Layer 5 of a small transformer language model trained on English Wikipedia (8 layers, counted from 0, width 64).
A neuron's activation on a vector x is SiLU(gate . x) times (in . x), where the dot is the dot product.

Input weights of the MLP neurons that the questions are about. A number n stands for (n - 500) times 0.0013.
n18 gate: 564,379,669,484,526,318,578,326,474,581,658,453,470,608,493,621,246,607,621,248,567,648,425,514,669,306,400,491,879,469,453,376,464,640,342,351,731,394,441,670,566,249,511,456,242,464,499,316,560,806,619,604,374,648,286,583,526,456,339,541,420,601,677,457
n41 gate: 575,383,534,782,578,437,482,772,776,417,550,452,671,685,586,418,680,557,657,625,560,487,588,518,330,405,545,350,554,349,428,562,365,351,533,445,409,642,657,562,630,365,437,372,525,467,581,477,466,495,814,850,560,452,566,584,426,472,440,453,312,316,382,470
n44 gate: 519,564,556,620,541,430,461,602,528,659,600,559,574,370,519,524,535,424,357,429,643,864,720,430,652,336,326,405,381,326,503,547,455,549,577,496,636,491,347,630,538,267,647,222,476,338,772,851,667,619,371,534,559,370,597,538,579,393,514,547,490,805,494,799
n45 gate: 780,416,236,446,395,293,767,332,541,366,439,308,637,793,348,627,438,599,298,551,437,453,491,392,422,517,586,511,548,563,511,366,459,428,568,347,588,411,516,611,425,612,348,400,263,483,340,245,561,604,352,376,688,538,382,322,301,583,715,500,580,351,507,507
n74 gate: 557,624,424,518,538,459,529,413,749,677,568,387,341,479,303,648,357,548,496,617,686,598,464,160,553,578,216,580,441,561,257,627,713,473,703,185,547,14,496,664,409,579,662,450,431,418,630,613,530,590,242,441,212,186,411,507,668,463,634,396,639,571,482,698
n75 gate: 493,392,434,449,353,416,516,609,613,420,619,481,364,828,486,617,315,564,297,585,545,644,861,588,268,691,660,591,380,398,538,427,779,485,568,455,257,551,419,610,694,493,436,422,289,430,468,424,361,565,491,271,596,693,346,393,797,514,396,627,519,402,493,418
n85 gate: 671,498,353,612,482,493,590,457,591,474,360,507,431,368,585,285,474,480,768,299,337,329,409,619,642,146,571,775,583,341,668,511,634,322,610,404,464,429,407,492,366,476,590,312,587,521,418,724,830,661,575,511,652,387,527,548,680,447,429,753,360,641,653,295
n92 gate: 463,351,636,641,570,360,393,381,442,365,446,385,484,517,312,225,608,231,456,525,684,488,428,508,625,652,279,189,572,317,701,546,577,653,442,354,431,486,327,585,684,466,347,566,526,206,437,526,520,527,414,897,516,463,611,611,711,570,452,443,551,680,784,347
n93 gate: 311,326,611,435,356,462,540,668,623,258,301,518,498,699,550,440,298,386,694,621,423,464,745,436,527,570,567,529,582,378,535,446,535,727,857,407,656,433,446,604,424,496,586,576,308,344,518,676,401,520,760,512,72,661,579,299,676,833,645,329,448,702,507,429
n101 gate: 443,404,521,490,581,582,584,799,410,474,500,434,486,565,487,396,529,497,345,421,704,479,584,408,532,355,577,591,599,552,494,520,221,107,524,459,626,275,566,373,730,613,479,382,612,532,621,685,466,925,757,282,557,644,697,543,339,640,489,374,371,552,615,672
n108 gate: 543,432,585,545,577,698,422,520,391,277,672,351,239,319,516,441,537,316,657,532,764,281,797,333,551,435,453,444,412,270,476,614,406,737,493,384,478,632,582,630,391,192,550,565,454,368,486,568,346,418,396,616,551,604,647,565,620,563,727,589,291,333,511,541
n138 gate: 494,680,466,373,290,619,440,587,548,515,575,271,528,478,532,506,759,803,282,593,567,439,428,616,409,501,737,480,622,373,540,510,397,292,666,468,323,383,478,642,619,318,492,369,521,594,588,623,405,446,397,390,591,436,698,415,457,431,437,675,456,478,471,193
n147 gate: 457,225,360,359,386,523,572,327,603,649,513,548,418,524,562,531,383,213,454,271,482,445,420,364,435,774,464,730,693,444,551,424,512,390,439,372,557,394,566,618,467,358,567,495,455,530,502,463,513,745,426,878,720,707,157,798,459,455,452,391,381,591,549,515
n151 gate: 578,749,663,508,383,576,711,694,618,363,487,308,211,454,649,440,733,668,496,514,572,487,721,420,522,457,561,590,430,464,458,257,451,435,557,752,487,576,462,363,457,507,653,605,619,616,684,306,325,531,463,298,538,544,615,251,457,531,666,174,503,395,499,366
n158 gate: 538,436,326,554,846,314,579,538,511,416,177,234,440,529,611,618,309,691,593,338,192,397,345,564,497,616,536,498,626,610,808,272,615,566,313,614,422,391,474,580,510,266,637,611,456,354,530,390,639,540,677,544,692,766,473,365,469,402,184,478,526,563,488,559
n163 gate: 591,550,654,268,548,390,412,336,317,536,552,444,441,660,177,265,664,625,623,487,572,435,436,385,554,412,672,361,591,430,677,662,562,472,649,521,527,401,441,436,523,743,404,354,441,787,735,503,590,410,378,385,463,530,569,359,338,515,486,590,258,400,520,539
n18 in: 434,496,329,451,627,481,477,599,838,773,173,746,412,620,360,255,540,599,367,527,658,378,592,404,666,309,643,524,593,499,616,341,510,589,480,223,394,359,496,482,543,592,411,310,577,563,418,455,431,431,646,270,359,738,425,415,427,729,496,611,453,562,759,540
n41 in: 380,445,579,561,531,433,586,613,654,575,498,516,607,633,156,684,584,710,404,259,512,376,523,395,460,328,588,548,661,273,418,453,402,512,411,438,369,539,449,573,404,236,725,511,569,621,663,212,655,542,648,570,645,399,510,603,564,531,538,423,617,344,404,725
n44 in: 588,507,439,704,601,565,277,497,601,610,420,357,525,442,607,565,471,583,553,437,505,562,576,337,459,292,132,399,520,266,332,517,522,189,583,356,577,596,342,496,608,277,641,302,562,372,471,444,768,563,161,511,594,542,827,694,195,641,550,612,538,473,481,594
n45 in: 722,633,578,581,573,453,319,339,597,627,473,611,356,501,442,347,597,496,544,495,678,417,571,444,634,611,445,394,537,552,320,425,591,492,642,745,453,476,629,678,124,394,559,712,438,520,698,635,682,558,659,380,656,612,488,569,507,345,541,563,394,406,269,324
n74 in: 297,304,599,464,568,509,805,620,407,577,375,283,294,684,499,349,357,489,526,463,579,562,828,582,722,217,528,496,430,337,488,270,317,429,422,406,624,503,321,654,652,574,262,582,600,440,407,513,458,278,749,343,459,802,590,540,261,586,680,722,427,575,317,407
n75 in: 548,421,496,694,389,390,932,363,475,507,589,436,695,370,492,638,435,239,475,427,575,569,339,714,340,590,391,609,510,658,251,796,529,613,592,388,690,572,441,548,553,351,319,349,392,534,576,506,622,623,580,323,371,507,697,622,653,525,313,476,428,345,669,266
n85 in: 499,595,546,501,737,622,404,648,530,270,320,285,699,632,467,494,717,576,295,618,655,573,357,590,395,635,341,471,489,385,212,381,521,648,571,276,398,327,567,439,571,414,517,636,707,637,270,545,232,562,418,522,343,320,460,602,467,557,649,431,495,716,496,323
n92 in: 429,489,231,477,482,346,408,525,499,494,342,424,453,565,703,589,451,556,554,544,356,271,473,485,390,509,346,482,398,670,425,478,374,645,393,312,491,583,440,615,488,543,350,359,501,209,765,548,869,364,672,370,450,301,573,632,444,344,607,718,503,480,443,463
n93 in: 443,443,509,568,719,555,548,604,790,525,517,576,490,748,376,451,307,468,549,419,503,322,612,374,378,546,446,426,373,573,653,327,584,708,789,640,774,430,715,325,289,529,503,312,626,532,201,370,249,446,624,390,490,604,380,401,490,653,666,350,589,589,595,303
n101 in: 620,510,386,552,757,481,342,394,408,355,575,531,822,607,591,342,448,644,426,569,467,539,228,584,351,581,491,437,550,547,474,481,600,375,490,605,263,639,345,168,352,393,273,333,266,336,538,401,314,384,312,314,417,478,539,280,492,527,428,553,378,438,522,322
n108 in: 486,486,587,385,520,619,561,222,562,466,514,384,540,481,480,575,295,407,723,498,645,763,549,386,632,569,440,704,398,305,259,627,506,566,300,484,433,569,460,353,380,374,460,530,529,439,537,276,296,378,350,600,471,639,623,367,265,760,793,360,430,571,458,595
n138 in: 558,371,399,256,476,638,520,544,463,481,426,474,668,609,568,435,553,756,321,288,496,310,541,274,344,285,724,616,598,225,544,252,558,328,434,576,631,470,520,590,467,463,306,548,462,463,461,309,422,497,293,306,502,711,402,677,350,320,653,541,330,354,456,232
n147 in: 623,637,660,177,641,642,469,435,390,613,515,590,596,419,404,572,258,482,603,416,471,693,432,618,426,393,348,582,717,280,657,695,456,381,475,555,478,450,607,513,792,466,565,607,337,305,359,549,384,529,224,492,511,611,573,746,434,393,522,641,532,608,641,285
n151 in: 566,553,279,351,510,496,500,567,967,525,758,611,630,439,431,601,373,574,543,294,514,524,654,408,670,681,362,797,534,397,472,361,447,196,348,530,272,305,522,535,773,608,706,515,436,480,677,400,638,407,412,627,327,612,410,502,560,778,454,595,699,433,452,509
n158 in: 595,767,391,448,481,190,645,696,528,561,216,417,521,784,712,484,504,697,522,624,478,566,373,499,553,173,452,326,565,724,703,259,563,718,416,663,585,350,543,403,461,270,679,679,641,656,498,388,452,552,389,493,517,377,578,233,564,435,659,679,469,573,604,439
n163 in: 440,707,369,428,690,375,180,471,756,586,459,417,654,445,489,630,481,367,504,573,390,547,389,630,501,472,413,510,624,314,580,692,689,809,524,264,554,319,496,617,603,404,642,538,484,331,583,467,503,392,396,479,431,613,459,735,285,472,684,634,661,339,619,435

Each question shows a token from some text and the vector x that enters the MLP there. A number n stands for (n - 500) times 0.008.

"2": 502,689,238,482,440,470,408,483,637,520,668,459,564,377,295,613,517,379,405,544,587,560,643,540,385,548,536,687,377,296,545,152,449,592,248,730,608,515,408,333,466,235,494,499,503,453,518,478,476,543,542,459,539,367,544,569,628,284,392,560,530,472,464,440
The two highest activations, in order: n151, n138

".": 492,503,571,448,469,533,532,632,517,345,552,709,461,438,386,614,363,428,294,408,586,519,296,522,425,241,375,502,437,481,445,723,669,464,208,518,510,513,654,506,354,509,301,484,414,403,657,468,763,333,546,504,405,523,576,566,424,572,569,636,565,450,542,620
Which three neurons fire most, strongest first? n44, n93, n158

"==": 548,450,707,515,581,502,457,400,409,491,501,552,475,600,502,497,478,229,428,521,376,584,359,618,434,537,465,591,197,254,593,535,667,190,225,601,530,450,496,403,470,354,464,447,490,486,518,417,651,372,536,436,538,350,698,531,341,583,661,473,612,521,668,536
The neuron with the highest activation: n44

" re": 532,578,530,336,617,577,641,263,535,630,467,545,449,445,382,433,539,477,495,587,371,339,554,671,509,450,578,550,622,399,387,628,244,469,459,756,566,411,199,525,640,427,601,395,701,446,484,394,647,588,638,422,404,319,538,712,440,283,473,503,388,491,623,427
The most active neuron and its activation: n138, at about 0.69

"s": 653,527,640,652,585,391,466,532,380,398,592,690,454,414,304,628,451,472,433,458,412,444,444,500,483,286,551,459,505,552,444,558,599,651,415,474,550,577,501,448,525,420,382,489,461,271,253,652,141,325,472,473,451,471,676,487,496,331,421,537,596,501,655,522
The two highest activations, in order: n151, n45

" director": 565,559,686,477,726,586,328,603,448,681,439,702,446,697,305,558,537,450,582,607,520,316,686,452,298,408,423,431,564,377,400,514,628,627,423,587,396,477,401,737,535,523,495,341,598,413,384,733,486,360,605,368,377,461,526,544,414,525,410,466,496,496,385,458
The neuron with the highest activation: n93

"\".": 463,546,607,501,591,468,406,582,499,330,563,642,448,525,324,649,431,383,349,404,526,480,292,560,424,190,396,523,467,525,562,846,675,397,280,576,485,477,648,502,467,445,203,435,378,360,589,547,659,329,493,470,460,446,553,465,527,639,514,660,526,375,537,523
The two highest activations, in order: n163, n92

"3": 420,691,275,565,387,522,456,503,428,450,725,502,552,519,286,588,502,372,442,486,510,593,592,557,434,447,654,396,327,555,388,394,347,542,546,520,617,550,561,341,668,401,454,590,578,459,188,477,635,532,671,642,585,490,690,486,547,354,511,512,696,410,592,532
The neuron with the highest activation: n18

" to": 460,560,337,812,487,620,542,694,477,581,427,501,438,569,476,538,345,394,236,626,481,326,516,862,651,380,425,522,430,451,487,429,426,514,288,586,495,516,471,418,572,496,457,509,525,349,470,512,349,439,678,333,348,398,411,547,358,619,480,330,529,562,417,389
The neuron with the highest activation: n101

" was": 645,645,524,566,424,626,381,627,550,438,585,637,389,461,638,515,490,388,431,659,460,403,406,815,552,546,446,586,528,547,373,501,501,504,351,632,413,431,480,522,499,351,481,377,642,182,407,490,551,453,664,398,387,385,549,528,290,602,364,558,429,667,598,504
The two highest activations, in order: n85, n101

" education": 599,497,666,417,497,487,152,370,458,739,506,616,395,533,193,456,587,354,396,540,396,339,569,594,395,405,445,416,529,435,560,553,563,490,389,472,465,633,411,782,523,361,384,461,516,501,372,594,336,406,490,510,357,430,683,406,469,533,327,408,534,518,503,324
The most active neuron and its activation: n163, at about 1.5

" mer": 409,456,562,477,528,554,431,470,602,724,469,695,370,451,714,390,505,575,580,671,339,440,607,523,253,531,429,459,401,451,344,516,410,546,379,786,659,564,579,618,617,453,555,654,568,482,425,518,233,399,605,421,370,440,440,669,262,564,499,341,377,503,481,639
The two highest activations, in order: n93, n75

" not": 662,490,534,582,293,709,534,523,583,455,617,710,280,499,572,575,456,286,474,553,570,388,568,755,547,365,470,527,501,707,464,553,373,592,433,593,457,412,498,623,593,268,530,530,675,349,393,309,505,466,723,482,491,556,535,473,311,546,341,495,437,688,530,475
The neuron with the highest activation: n18

" techn": 455,370,459,511,618,439,443,415,794,696,558,679,385,519,316,544,373,482,552,416,332,424,547,785,257,696,546,411,572,504,483,250,523,452,534,608,472,531,461,571,517,598,417,476,691,579,552,562,390,692,424,466,516,414,636,505,523,720,220,370,491,559,564,543
The neuron with the highest activation: n75

" the": 407,592,517,460,430,403,488,466,512,449,675,650,538,507,555,453,342,433,488,465,455,380,617,607,504,432,519,408,397,340,440,325,682,399,188,597,450,555,592,539,497,594,607,349,660,331,274,329,493,418,437,464,423,237,496,527,452,483,331,575,370,434,486,547
The two highest activations, in order: n45, n163

" series": 671,557,376,335,530,467,553,577,525,502,519,619,301,502,315,624,580,324,439,582,473,372,558,522,323,411,484,383,545,574,335,375,461,633,369,571,666,569,414,614,548,529,489,314,582,350,341,677,301,378,626,370,367,313,624,525,425,287,602,480,538,571,567,407
The neuron with the highest activation: n74

"ET": 455,704,539,464,599,412,508,459,510,631,343,595,547,520,488,490,683,341,638,466,516,441,387,558,655,530,674,322,535,327,419,607,583,671,431,358,464,471,396,402,620,407,334,342,579,488,228,528,455,492,508,709,542,449,628,330,576,354,484,514,755,519,609,407
The most active neuron and its activation: n85, at about 1.6

" it": 528,657,442,385,629,510,316,500,477,611,667,776,439,454,450,406,519,370,494,542,369,215,556,751,599,538,638,474,507,422,422,546,640,633,399,627,559,613,667,631,423,432,490,451,513,315,380,347,464,428,697,449,533,436,507,643,370,504,372,507,483,487,574,450
The neuron with the highest activation: n44

" N": 424,621,445,376,469,550,484,567,406,640,603,629,622,395,474,467,254,736,441,541,431,566,356,631,524,386,580,323,341,444,330,430,593,538,470,647,487,593,274,378,554,406,480,384,334,712,257,612,381,571,488,501,394,575,603,632,476,534,634,505,419,433,401,531
The neuron with the highest activation: n138

"E": 455,732,615,451,484,288,501,183,864,675,516,659,486,440,503,381,450,366,557,520,330,672,592,656,536,450,566,418,543,295,419,286,475,554,364,460,551,496,357,470,334,396,552,485,588,534,426,589,509,465,394,574,396,455,625,558,378,375,604,484,395,585,600,370
Which three neurons fire most, strongest first? n44, n18, n147

"lement": 528,525,578,471,490,490,340,411,508,837,643,670,486,614,359,508,319,352,578,421,386,468,642,598,351,544,488,592,434,597,560,615,743,565,319,598,545,550,483,807,640,761,375,375,614,488,362,519,396,531,618,456,554,435,509,624,385,561,428,414,425,542,496,553
The neuron with the highest activation: n147

"4": 605,545,501,456,432,474,395,674,383,590,531,652,618,516,301,550,480,426,670,584,411,409,484,395,384,324,472,730,456,415,459,482,533,589,231,582,407,525,457,473,271,391,327,286,550,280,478,284,437,409,628,476,546,328,571,408,567,491,504,575,401,484,420,482
The two highest activations, in order: n41, n108

" ser": 580,458,522,248,616,773,388,463,724,688,517,669,417,385,540,490,434,398,701,583,444,520,757,489,525,541,428,406,543,513,441,539,455,617,531,518,459,446,599,521,438,276,507,557,632,551,388,530,480,736,606,346,444,288,466,690,416,700,487,270,503,408,478,485
Which three neurons fire most, strongest first? n93, n108, n147

"W": 549,594,534,593,747,323,531,605,275,795,460,564,626,353,331,597,622,366,463,429,474,485,378,547,500,357,539,559,482,494,384,603,399,586,445,455,399,560,351,352,615,647,449,385,510,511,218,584,575,272,452,506,516,496,503,387,518,302,601,425,576,418,625,565
The neuron with the highest activation: n163

"ice": 560,617,546,432,482,549,427,450,316,691,655,729,335,527,247,556,588,454,501,681,426,359,642,535,503,603,512,494,578,461,492,677,541,544,398,542,651,632,453,715,577,586,471,398,682,302,274,610,427,511,485,472,380,336,490,497,307,412,418,606,490,449,500,511
The neuron with the highest activation: n163

"i": 410,547,486,440,672,697,686,441,633,453,661,567,653,192,436,476,527,379,575,611,448,413,386,404,447,522,345,450,513,327,547,520,703,531,321,470,419,507,545,439,545,457,382,554,422,503,272,531,509,508,343,363,517,510,421,356,426,654,344,770,416,469,341,512
The most active neuron and its activation: n108, at about 1.4

"is": 623,529,714,534,642,485,356,442,560,597,470,567,533,387,269,515,357,413,432,503,353,388,647,439,356,515,537,717,504,427,477,810,639,536,330,496,441,750,437,711,609,634,451,478,313,397,514,461,436,466,303,431,401,449,426,566,736,650,426,352,522,541,494,536
The most active neuron and its activation: n75, at about 2.9

" R": 451,418,538,405,523,648,549,423,680,490,471,654,704,442,377,498,377,704,478,657,501,560,434,609,578,351,606,496,336,590,267,391,638,460,468,582,408,539,365,472,493,504,605,380,384,796,260,624,483,417,488,623,406,523,514,588,403,459,659,536,628,478,451,554
The neuron with the highest activation: n92

" as": 535,558,475,441,543,651,405,427,498,427,562,718,422,594,370,543,585,331,457,488,482,376,428,527,630,508,468,435,576,211,424,651,451,544,336,626,569,367,533,480,484,571,474,430,439,287,516,495,389,550,762,296,584,463,592,636,234,614,386,600,242,498,640,485
The neuron with the highest activation: n163

",": 555,473,487,485,379,579,440,667,569,450,644,525,572,493,384,553,613,308,517,360,484,478,376,497,383,280,378,663,434,384,430,608,582,587,108,486,504,481,707,531,240,596,387,274,495,307,479,460,443,461,518,520,586,441,584,642,479,569,488,527,464,459,543,520
The neuron with the highest activation: n108

"id": 474,398,632,473,852,527,528,538,506,486,588,635,368,494,370,807,243,508,514,646,484,408,541,462,590,541,674,618,379,535,684,470,544,438,413,606,628,617,445,766,567,493,509,545,474,324,520,261,386,596,677,393,458,381,501,600,491,629,561,462,390,496,513,667
The most active neuron and its activation: n93, at about 1.8

"used": 626,660,544,572,398,487,520,385,553,525,733,804,285,595,376,496,435,463,538,669,330,483,661,592,253,406,610,589,407,436,423,481,502,442,457,558,416,418,680,653,572,581,407,354,615,407,540,534,448,506,694,511,655,461,625,467,332,624,336,501,493,588,538,609
The most active neuron and its activation: n158, at about 0.58

" keep": 484,475,329,369,401,491,413,525,478,828,700,619,398,641,502,513,528,408,328,515,500,462,642,561,360,516,505,657,542,471,312,657,612,594,295,496,525,612,474,594,608,559,350,335,582,439,394,588,414,398,670,387,368,364,427,546,234,504,552,363,334,551,483,522
The two highest activations, in order: n75, n158

"G": 514,586,418,427,554,444,514,512,389,661,266,608,566,577,308,788,603,421,531,485,318,413,460,657,581,556,583,469,483,638,432,298,385,704,415,398,573,667,446,333,552,543,563,421,499,553,298,541,570,404,479,603,541,437,684,214,695,508,457,308,515,643,386,530
The neuron with the highest activation: n158

"\"": 500,557,558,384,685,539,388,558,584,562,576,671,427,552,309,715,548,257,466,584,405,457,377,458,504,384,571,550,597,525,635,793,515,396,450,532,468,439,542,429,609,349,326,260,535,255,427,458,416,261,482,337,455,408,537,371,481,519,493,624,454,303,527,480
The neuron with the highest activation: n163

" Car": 388,324,564,402,573,476,478,377,751,615,568,698,532,424,617,537,594,432,546,544,369,618,621,424,553,358,496,540,549,526,265,361,569,646,446,532,598,628,636,547,459,420,590,505,266,591,251,680,363,468,746,362,493,352,423,541,530,537,387,417,588,516,528,396
The two highest activations, in order: n93, n18

"0": 330,451,211,358,295,396,512,317,356,572,615,454,559,549,363,794,548,346,488,609,488,533,631,517,287,332,630,626,472,505,583,242,431,548,406,726,366,330,454,554,689,423,422,464,537,538,413,498,452,493,451,544,586,445,652,397,664,551,539,688,425,526,429,474
The most active neuron and its activation: n138, at about 2.3

" entire": 508,338,475,425,560,428,471,496,435,688,694,676,430,503,428,631,577,457,522,474,438,340,579,518,653,575,530,603,373,540,669,294,443,529,242,613,519,633,393,621,590,445,719,287,705,395,364,303,443,432,468,441,479,341,535,482,350,590,573,356,406,470,498,487
Which three neurons fire most, strongest first? n151, n85, n75

"===\n": 513,561,543,508,506,665,641,442,547,324,551,550,578,590,256,351,619,419,279,421,341,605,291,587,367,339,391,470,430,375,355,633,528,480,234,571,609,516,664,611,422,413,359,266,434,476,614,439,551,236,621,596,399,425,531,535,450,545,498,526,492,587,528,527
The neuron with the highest activation: n41

"her": 670,522,678,433,526,467,531,385,286,639,541,510,386,349,456,465,587,478,475,632,394,519,588,545,627,468,413,480,500,440,353,584,687,571,365,462,501,374,379,727,450,329,392,503,467,525,251,732,320,359,430,354,392,382,310,567,424,715,532,520,592,581,444,392
The two highest activations, in order: n74, n108